Layer 11 of a small transformer language model trained on English Wikipedia (14 layers, counted from 0, width 128).
A neuron's activation on a vector x is GELU(weights . x), where the dot is the dot product.

Input weights of the MLP neurons that the questions are about. A number n stands for (n - 128) times 0.0064.
n94: 141, 137, 133, 123, 93, 133, 147, 113, 157, 168, 129, 132, 82, 105, 154, 93, 143, 143, 86, 140, 108, 138, 129, 150, 126, 128, 113, 118, 151, 152, 91, 130, 121, 105, 130, 123, 89, 114, 109, 151, 118, 124, 144, 134, 124, 107, 134, 118, 112, 104, 137, 106, 142, 162, 139, 152, 142, 120, 99, 127, 132, 160, 98, 133, 139, 158, 89, 133, 127, 112, 125, 136, 138, 91, 94, 103, 100, 130, 145, 166, 114, 131, 147, 152, 111, 82, 96, 143, 131, 118, 139, 96, 138, 103, 150, 104, 156, 101, 106, 124, 135, 150, 128, 168, 132, 137, 129, 122, 165, 163, 154, 118, 133, 124, 148, 130, 135, 146, 107, 99, 132, 123, 99, 121, 80, 178, 144, 148
n116: 124, 173, 79, 150, 119, 98, 115, 130, 147, 173, 159, 124, 132, 92, 98, 111, 143, 100, 139, 162, 113, 136, 111, 119, 98, 156, 108, 142, 106, 178, 123, 171, 187, 127, 122, 132, 146, 170, 92, 155, 162, 84, 163, 68, 106, 92, 119, 144, 150, 114, 153, 150, 117, 123, 95, 192, 132, 137, 109, 79, 153, 162, 112, 77, 162, 116, 124, 116, 152, 105, 118, 72, 149, 128, 139, 88, 165, 118, 128, 129, 116, 57, 173, 148, 126, 150, 166, 131, 56, 151, 144, 99, 119, 115, 144, 133, 162, 81, 128, 138, 147, 96, 98, 90, 131, 141, 132, 105, 174, 177, 126, 115, 101, 102, 112, 125, 116, 133, 101, 101, 148, 103, 121, 153, 81, 120, 89, 198
n258: 203, 118, 118, 137, 115, 156, 168, 143, 126, 136, 114, 124, 99, 158, 80, 119, 122, 98, 97, 111, 100, 107, 103, 81, 113, 98, 173, 110, 124, 201, 129, 142, 133, 147, 166, 103, 109, 110, 140, 177, 132, 134, 148, 144, 104, 151, 134, 142, 110, 114, 111, 123, 144, 144, 167, 180, 77, 103, 112, 128, 131, 136, 150, 70, 87, 138, 162, 116, 120, 88, 178, 110, 138, 99, 146, 75, 82, 124, 161, 169, 122, 113, 154, 147, 135, 192, 158, 91, 79, 104, 181, 146, 132, 115, 113, 177, 199, 132, 127, 178, 123, 132, 158, 80, 119, 124, 89, 88, 87, 148, 141, 111, 81, 118, 122, 146, 111, 142, 90, 141, 98, 136, 122, 120, 87, 161, 116, 106
n294: 141, 140, 145, 164, 129, 97, 109, 140, 129, 178, 191, 116, 121, 94, 196, 133, 191, 154, 116, 148, 136, 100, 126, 142, 135, 121, 119, 185, 132, 141, 129, 139, 181, 86, 122, 125, 139, 73, 104, 177, 129, 126, 104, 105, 130, 154, 135, 151, 88, 106, 152, 84, 156, 122, 135, 112, 118, 71, 116, 153, 113, 121, 114, 107, 111, 142, 124, 95, 123, 117, 118, 115, 126, 127, 111, 106, 110, 149, 141, 147, 186, 168, 162, 124, 113, 100, 121, 110, 163, 122, 101, 98, 147, 134, 133, 182, 112, 163, 132, 131, 122, 132, 147, 68, 61, 119, 113, 110, 135, 137, 147, 131, 134, 127, 115, 119, 124, 140, 110, 117, 72, 142, 148, 104, 136, 143, 128, 123
n331: 106, 111, 102, 100, 128, 170, 145, 86, 78, 149, 144, 152, 103, 119, 142, 132, 132, 96, 127, 154, 157, 69, 164, 123, 114, 177, 138, 125, 116, 150, 111, 120, 163, 38, 94, 138, 168, 92, 121, 150, 96, 142, 152, 128, 192, 141, 132, 126, 144, 184, 134, 150, 91, 148, 136, 117, 122, 145, 73, 145, 91, 142, 64, 106, 157, 148, 147, 113, 82, 165, 173, 120, 98, 92, 120, 113, 124, 211, 151, 185, 102, 76, 157, 131, 146, 147, 132, 71, 141, 94, 113, 156, 152, 165, 112, 133, 114, 131, 123, 134, 77, 115, 111, 141, 120, 87, 142, 142, 97, 138, 152, 114, 101, 98, 125, 135, 112, 146, 113, 189, 140, 175, 177, 98, 95, 123, 119, 125
n363: 140, 88, 112, 139, 154, 138, 142, 135, 99, 155, 83, 200, 128, 137, 136, 92, 169, 113, 149, 78, 156, 133, 87, 123, 145, 195, 139, 72, 148, 134, 134, 107, 131, 127, 128, 142, 112, 178, 7, 139, 171, 147, 153, 204, 152, 103, 117, 133, 115, 160, 90, 164, 145, 148, 140, 138, 109, 94, 139, 93, 117, 144, 90, 75, 132, 184, 151, 101, 117, 183, 104, 86, 138, 130, 164, 83, 103, 158, 66, 114, 126, 111, 127, 122, 158, 154, 121, 131, 66, 158, 163, 125, 132, 148, 163, 139, 185, 132, 167, 180, 103, 159, 138, 152, 122, 93, 187, 133, 124, 171, 164, 153, 130, 28, 82, 120, 174, 82, 107, 159, 111, 194, 204, 98, 109, 155, 137, 145
n394: 121, 73, 119, 124, 179, 155, 114, 104, 116, 104, 125, 138, 144, 139, 60, 94, 164, 130, 104, 128, 153, 145, 145, 108, 136, 136, 81, 169, 130, 149, 148, 150, 112, 105, 97, 167, 183, 156, 158, 96, 128, 163, 166, 139, 110, 94, 176, 132, 161, 148, 84, 150, 137, 127, 144, 156, 90, 151, 113, 133, 161, 114, 128, 122, 131, 144, 156, 125, 98, 160, 147, 116, 86, 91, 97, 101, 130, 151, 114, 92, 135, 137, 141, 95, 91, 162, 120, 126, 123, 198, 165, 122, 105, 125, 146, 130, 79, 127, 148, 112, 131, 133, 94, 86, 52, 128, 125, 73, 101, 176, 128, 156, 119, 110, 120, 164, 148, 113, 115, 89, 139, 144, 152, 134, 105, 106, 138, 160
n410: 137, 127, 117, 167, 139, 119, 128, 128, 170, 141, 176, 125, 78, 113, 140, 136, 128, 122, 106, 124, 159, 159, 65, 93, 150, 123, 125, 128, 182, 149, 116, 130, 110, 120, 137, 96, 175, 130, 99, 165, 70, 115, 100, 177, 149, 95, 124, 61, 96, 110, 102, 141, 124, 147, 105, 128, 111, 102, 109, 123, 146, 115, 124, 116, 97, 170, 130, 170, 98, 101, 99, 129, 129, 133, 119, 108, 123, 114, 151, 153, 96, 130, 150, 137, 89, 127, 127, 141, 86, 127, 147, 105, 116, 130, 127, 107, 112, 80, 118, 108, 137, 121, 153, 147, 131, 133, 102, 108, 120, 134, 106, 140, 103, 129, 158, 175, 179, 145, 100, 130, 139, 122, 115, 102, 113, 138, 133, 151
n421: 136, 107, 83, 89, 128, 147, 107, 71, 163, 141, 129, 127, 136, 150, 133, 148, 113, 143, 115, 94, 133, 108, 129, 107, 122, 90, 117, 166, 108, 112, 106, 132, 170, 122, 115, 145, 131, 134, 125, 166, 95, 104, 145, 127, 149, 136, 148, 121, 138, 121, 124, 156, 111, 142, 164, 133, 179, 160, 136, 134, 145, 149, 123, 161, 86, 114, 89, 122, 182, 126, 99, 122, 134, 151, 145, 125, 89, 145, 165, 139, 110, 124, 136, 162, 147, 107, 121, 89, 98, 145, 132, 116, 166, 114, 111, 147, 120, 56, 189, 130, 95, 128, 134, 134, 148, 135, 119, 133, 120, 83, 137, 120, 152, 110, 134, 117, 101, 127, 146, 130, 129, 133, 147, 99, 86, 92, 161, 137

Each question shows a token from some text and the vector x that enters the MLP there. A number n stands for (n - 128) times 0.043.

"0": 116, 135, 116, 121, 128, 107, 133, 139, 129, 125, 151, 127, 145, 116, 101, 149, 127, 123, 130, 120, 131, 154, 134, 112, 124, 127, 123, 150, 104, 129, 119, 96, 145, 108, 134, 126, 168, 105, 103, 110, 154, 139, 158, 139, 114, 146, 145, 125, 186, 151, 114, 133, 136, 119, 117, 136, 124, 132, 131, 112, 126, 142, 167, 144, 183, 109, 127, 126, 107, 128, 144, 146, 133, 127, 127, 121, 151, 140, 128, 131, 141, 135, 38, 131, 167, 133, 135, 134, 162, 142, 122, 107, 131, 94, 159, 118, 113, 174, 136, 130, 127, 122, 105, 131, 145, 149, 166, 145, 103, 127, 101, 127, 128, 136, 115, 133, 125, 113, 141, 98, 114, 123, 134, 113, 167, 109, 126, 122
The neuron with the highest activation: n394

"1": 122, 141, 113, 124, 137, 109, 117, 127, 131, 126, 154, 131, 147, 140, 124, 156, 121, 129, 172, 106, 130, 158, 125, 120, 141, 129, 104, 135, 106, 135, 118, 90, 142, 137, 125, 125, 157, 113, 92, 104, 149, 130, 131, 143, 131, 127, 134, 111, 132, 130, 126, 118, 122, 138, 122, 127, 121, 137, 127, 123, 139, 155, 149, 144, 174, 122, 129, 144, 126, 129, 137, 145, 152, 151, 109, 113, 150, 135, 109, 133, 141, 139, 34, 128, 153, 148, 131, 165, 151, 153, 143, 144, 131, 115, 138, 125, 80, 143, 143, 114, 116, 129, 119, 124, 129, 131, 151, 141, 122, 112, 112, 129, 136, 122, 115, 132, 123, 107, 156, 139, 111, 118, 120, 121, 162, 108, 130, 118
Which two neurons fire most, strongest first? n394, n363

",": 134, 142, 136, 127, 127, 128, 121, 132, 149, 126, 107, 130, 126, 142, 141, 140, 128, 131, 126, 120, 126, 140, 117, 142, 150, 97, 134, 123, 138, 131, 135, 68, 123, 132, 141, 120, 141, 138, 128, 115, 127, 120, 136, 136, 128, 125, 140, 110, 119, 120, 110, 126, 139, 127, 125, 134, 115, 139, 170, 142, 125, 123, 140, 142, 102, 120, 149, 132, 138, 138, 141, 117, 144, 129, 152, 146, 116, 126, 145, 123, 114, 113, 42, 108, 142, 141, 129, 119, 105, 132, 141, 129, 127, 132, 116, 128, 141, 161, 135, 144, 134, 125, 119, 131, 145, 143, 133, 119, 123, 139, 134, 110, 123, 133, 134, 125, 115, 126, 118, 129, 147, 137, 128, 136, 141, 135, 98, 140
The most active neuron and its activation: n258, at about 1.3

" an": 141, 140, 143, 133, 127, 136, 127, 148, 146, 158, 117, 124, 143, 107, 138, 95, 130, 154, 120, 126, 158, 155, 120, 130, 167, 114, 115, 118, 136, 151, 120, 81, 135, 130, 135, 134, 114, 125, 100, 132, 126, 93, 125, 134, 141, 130, 125, 117, 132, 167, 128, 119, 122, 138, 136, 132, 103, 118, 131, 143, 128, 123, 137, 146, 135, 105, 117, 152, 118, 124, 149, 136, 159, 146, 137, 146, 124, 130, 134, 135, 123, 110, 39, 131, 114, 132, 130, 139, 111, 98, 118, 132, 126, 134, 114, 129, 117, 150, 137, 109, 125, 145, 146, 126, 145, 123, 124, 99, 139, 143, 120, 120, 142, 147, 131, 134, 128, 124, 109, 132, 122, 142, 133, 117, 149, 115, 123, 136
The most active neuron and its activation: n410, at about 1.4

"T": 108, 131, 138, 102, 123, 130, 115, 116, 141, 88, 120, 109, 133, 156, 129, 149, 120, 135, 158, 111, 108, 150, 120, 105, 140, 135, 129, 128, 123, 99, 108, 88, 132, 142, 148, 142, 157, 119, 90, 97, 145, 130, 123, 134, 140, 115, 112, 123, 151, 139, 112, 147, 122, 142, 130, 149, 155, 139, 131, 143, 127, 128, 155, 131, 104, 120, 140, 136, 136, 139, 152, 154, 153, 152, 125, 130, 144, 138, 134, 123, 129, 125, 34, 135, 143, 137, 139, 127, 135, 147, 139, 105, 137, 114, 157, 105, 115, 129, 120, 123, 139, 141, 123, 124, 158, 132, 130, 135, 141, 108, 115, 108, 148, 95, 129, 138, 132, 137, 146, 155, 126, 127, 129, 129, 158, 130, 118, 120
The neuron with the highest activation: n421

"ound": 93, 157, 104, 129, 124, 124, 142, 120, 133, 106, 142, 138, 151, 140, 127, 137, 129, 134, 148, 131, 121, 100, 126, 145, 155, 128, 122, 138, 120, 117, 103, 97, 126, 133, 121, 141, 134, 119, 93, 127, 131, 148, 136, 116, 123, 149, 146, 117, 133, 142, 138, 141, 118, 120, 158, 114, 122, 126, 139, 130, 135, 129, 105, 139, 116, 123, 120, 131, 128, 94, 127, 142, 151, 167, 153, 157, 123, 130, 142, 103, 158, 112, 32, 145, 117, 105, 126, 127, 134, 122, 157, 135, 161, 132, 126, 105, 101, 120, 146, 142, 128, 126, 129, 98, 174, 132, 155, 151, 85, 118, 121, 130, 122, 143, 128, 128, 120, 130, 155, 120, 137, 113, 134, 122, 143, 167, 157, 144
The neuron with the highest activation: n421

" crit": 119, 137, 141, 156, 124, 143, 125, 123, 149, 158, 153, 143, 133, 146, 135, 132, 132, 116, 82, 133, 110, 152, 119, 132, 133, 132, 111, 124, 137, 130, 123, 90, 134, 111, 157, 134, 135, 128, 96, 147, 153, 135, 118, 114, 141, 126, 140, 137, 116, 122, 110, 132, 148, 122, 138, 111, 132, 129, 123, 154, 130, 141, 115, 129, 132, 92, 117, 149, 99, 105, 135, 144, 145, 151, 136, 138, 111, 136, 132, 135, 136, 128, 32, 105, 132, 113, 129, 115, 141, 106, 124, 112, 122, 104, 124, 139, 101, 166, 144, 108, 159, 130, 151, 110, 165, 131, 136, 121, 122, 114, 127, 133, 137, 154, 137, 136, 124, 120, 110, 122, 139, 133, 146, 124, 150, 140, 113, 141
Which two neurons fire most, strongest first? n294, n410

"s": 115, 148, 137, 138, 134, 130, 143, 132, 128, 136, 133, 139, 116, 118, 116, 115, 150, 128, 134, 145, 118, 124, 154, 157, 152, 126, 119, 134, 127, 122, 125, 86, 146, 131, 140, 141, 147, 142, 106, 134, 136, 121, 146, 146, 102, 129, 154, 118, 110, 120, 135, 103, 127, 143, 143, 91, 112, 131, 131, 140, 129, 132, 170, 146, 148, 135, 133, 107, 106, 137, 121, 165, 136, 98, 121, 142, 132, 126, 130, 113, 130, 129, 30, 125, 116, 116, 123, 128, 130, 118, 135, 173, 113, 132, 118, 110, 98, 164, 138, 135, 118, 151, 120, 134, 148, 101, 135, 107, 132, 140, 127, 153, 139, 129, 134, 132, 134, 136, 158, 111, 119, 121, 119, 146, 148, 109, 122, 126
The neuron with the highest activation: n394

"lect": 129, 117, 130, 135, 114, 148, 150, 126, 170, 136, 152, 109, 128, 135, 145, 130, 151, 151, 128, 147, 107, 143, 141, 140, 141, 113, 105, 124, 131, 138, 125, 94, 150, 127, 132, 124, 122, 115, 85, 137, 136, 107, 153, 103, 120, 105, 138, 143, 120, 143, 134, 94, 115, 128, 123, 122, 127, 132, 117, 161, 131, 115, 137, 146, 124, 131, 150, 109, 99, 103, 120, 148, 150, 136, 83, 145, 135, 115, 148, 137, 130, 138, 42, 149, 111, 135, 145, 161, 141, 114, 147, 141, 108, 89, 130, 120, 117, 187, 165, 135, 112, 144, 129, 119, 128, 143, 123, 112, 125, 142, 137, 154, 131, 118, 138, 136, 122, 136, 138, 105, 131, 130, 118, 117, 147, 93, 101, 127
The most active neuron and its activation: n294, at about 2.4

"ical": 136, 127, 119, 132, 134, 154, 125, 134, 167, 159, 143, 131, 138, 152, 158, 136, 122, 136, 127, 134, 93, 143, 133, 124, 150, 125, 114, 131, 132, 140, 116, 80, 144, 136, 156, 114, 146, 132, 74, 138, 126, 92, 131, 87, 126, 147, 139, 140, 117, 130, 132, 98, 141, 114, 133, 120, 105, 134, 137, 143, 130, 144, 103, 149, 114, 116, 131, 126, 139, 101, 125, 154, 150, 140, 115, 145, 139, 108, 136, 124, 130, 143, 54, 107, 133, 123, 120, 148, 126, 114, 142, 108, 137, 144, 128, 114, 125, 178, 137, 151, 142, 136, 136, 125, 113, 141, 122, 127, 120, 121, 134, 119, 111, 136, 141, 131, 113, 137, 123, 110, 134, 155, 108, 124, 121, 115, 125, 115
The neuron with the highest activation: n294

" R": 93, 138, 112, 125, 133, 117, 130, 128, 136, 120, 136, 156, 141, 128, 148, 150, 128, 133, 142, 125, 121, 131, 143, 120, 156, 133, 120, 130, 133, 114, 89, 87, 127, 127, 104, 130, 104, 97, 116, 95, 145, 141, 129, 137, 128, 126, 149, 139, 123, 158, 153, 128, 108, 154, 154, 135, 135, 144, 128, 148, 136, 134, 114, 121, 102, 120, 124, 124, 147, 99, 115, 127, 120, 110, 158, 145, 125, 125, 145, 135, 135, 104, 36, 164, 132, 112, 108, 146, 144, 126, 136, 140, 134, 111, 122, 124, 126, 123, 152, 136, 141, 132, 127, 155, 168, 133, 169, 137, 111, 123, 118, 137, 141, 119, 122, 121, 135, 127, 159, 109, 114, 138, 130, 137, 114, 162, 125, 136
The most active neuron and its activation: n421, at about 2.3

" age": 134, 143, 149, 121, 139, 101, 132, 133, 153, 129, 139, 129, 141, 151, 133, 129, 128, 131, 144, 128, 87, 119, 123, 150, 143, 131, 115, 121, 89, 149, 120, 90, 140, 116, 115, 133, 146, 118, 98, 165, 132, 119, 154, 110, 107, 126, 134, 121, 138, 125, 88, 105, 97, 132, 112, 137, 121, 125, 119, 125, 117, 133, 124, 123, 144, 103, 129, 140, 162, 105, 126, 188, 152, 137, 127, 145, 105, 138, 123, 122, 135, 127, 44, 175, 133, 108, 133, 149, 172, 111, 129, 147, 141, 125, 117, 126, 87, 107, 146, 134, 140, 119, 122, 140, 154, 138, 153, 133, 118, 121, 138, 170, 113, 164, 133, 122, 112, 131, 138, 118, 153, 126, 157, 139, 120, 140, 133, 147
Which two neurons fire most, strongest first? n421, n94

" In": 115, 151, 137, 119, 108, 133, 159, 105, 133, 115, 131, 148, 114, 113, 124, 144, 138, 140, 127, 121, 100, 133, 120, 140, 151, 140, 122, 142, 138, 136, 119, 79, 122, 113, 136, 113, 122, 98, 119, 135, 120, 120, 147, 133, 116, 112, 149, 147, 114, 120, 158, 128, 122, 135, 134, 123, 142, 121, 125, 131, 140, 148, 134, 114, 129, 124, 117, 132, 132, 117, 133, 136, 162, 141, 149, 124, 119, 131, 137, 127, 146, 135, 34, 161, 141, 96, 131, 126, 100, 114, 140, 111, 139, 107, 140, 132, 138, 132, 135, 137, 129, 140, 138, 115, 134, 140, 129, 116, 129, 123, 122, 91, 135, 144, 137, 122, 128, 142, 157, 138, 138, 133, 120, 147, 129, 141, 153, 130
The neuron with the highest activation: n94

"2": 140, 163, 100, 126, 109, 106, 153, 131, 107, 118, 137, 151, 148, 117, 116, 142, 140, 126, 123, 118, 103, 144, 146, 121, 139, 98, 119, 148, 118, 150, 147, 98, 133, 134, 150, 117, 148, 108, 106, 129, 160, 130, 129, 154, 134, 130, 155, 132, 147, 166, 121, 143, 108, 123, 126, 144, 125, 121, 123, 119, 126, 143, 150, 136, 173, 119, 96, 116, 132, 115, 142, 145, 136, 142, 159, 119, 160, 131, 128, 132, 140, 122, 32, 144, 139, 102, 131, 136, 126, 148, 128, 136, 146, 103, 146, 117, 137, 154, 136, 131, 129, 126, 114, 129, 188, 120, 146, 110, 114, 126, 104, 152, 126, 134, 109, 128, 120, 104, 148, 112, 128, 116, 120, 114, 128, 144, 115, 137
Which two neurons fire most, strongest first? n116, n363

"c": 125, 115, 143, 114, 122, 128, 123, 131, 135, 136, 137, 122, 157, 102, 153, 132, 137, 127, 118, 141, 117, 148, 151, 133, 158, 136, 157, 125, 120, 142, 113, 89, 122, 121, 140, 151, 145, 114, 110, 102, 151, 153, 94, 140, 136, 122, 149, 139, 126, 133, 111, 146, 130, 140, 131, 125, 121, 138, 136, 155, 129, 131, 142, 143, 164, 109, 121, 122, 135, 119, 135, 122, 113, 99, 156, 114, 145, 142, 126, 140, 124, 121, 32, 112, 121, 122, 134, 117, 118, 123, 126, 135, 128, 111, 116, 141, 109, 129, 144, 144, 138, 137, 133, 125, 136, 137, 132, 121, 132, 117, 131, 119, 83, 125, 135, 141, 123, 121, 73, 151, 151, 149, 137, 131, 179, 97, 112, 135
The neuron with the highest activation: n331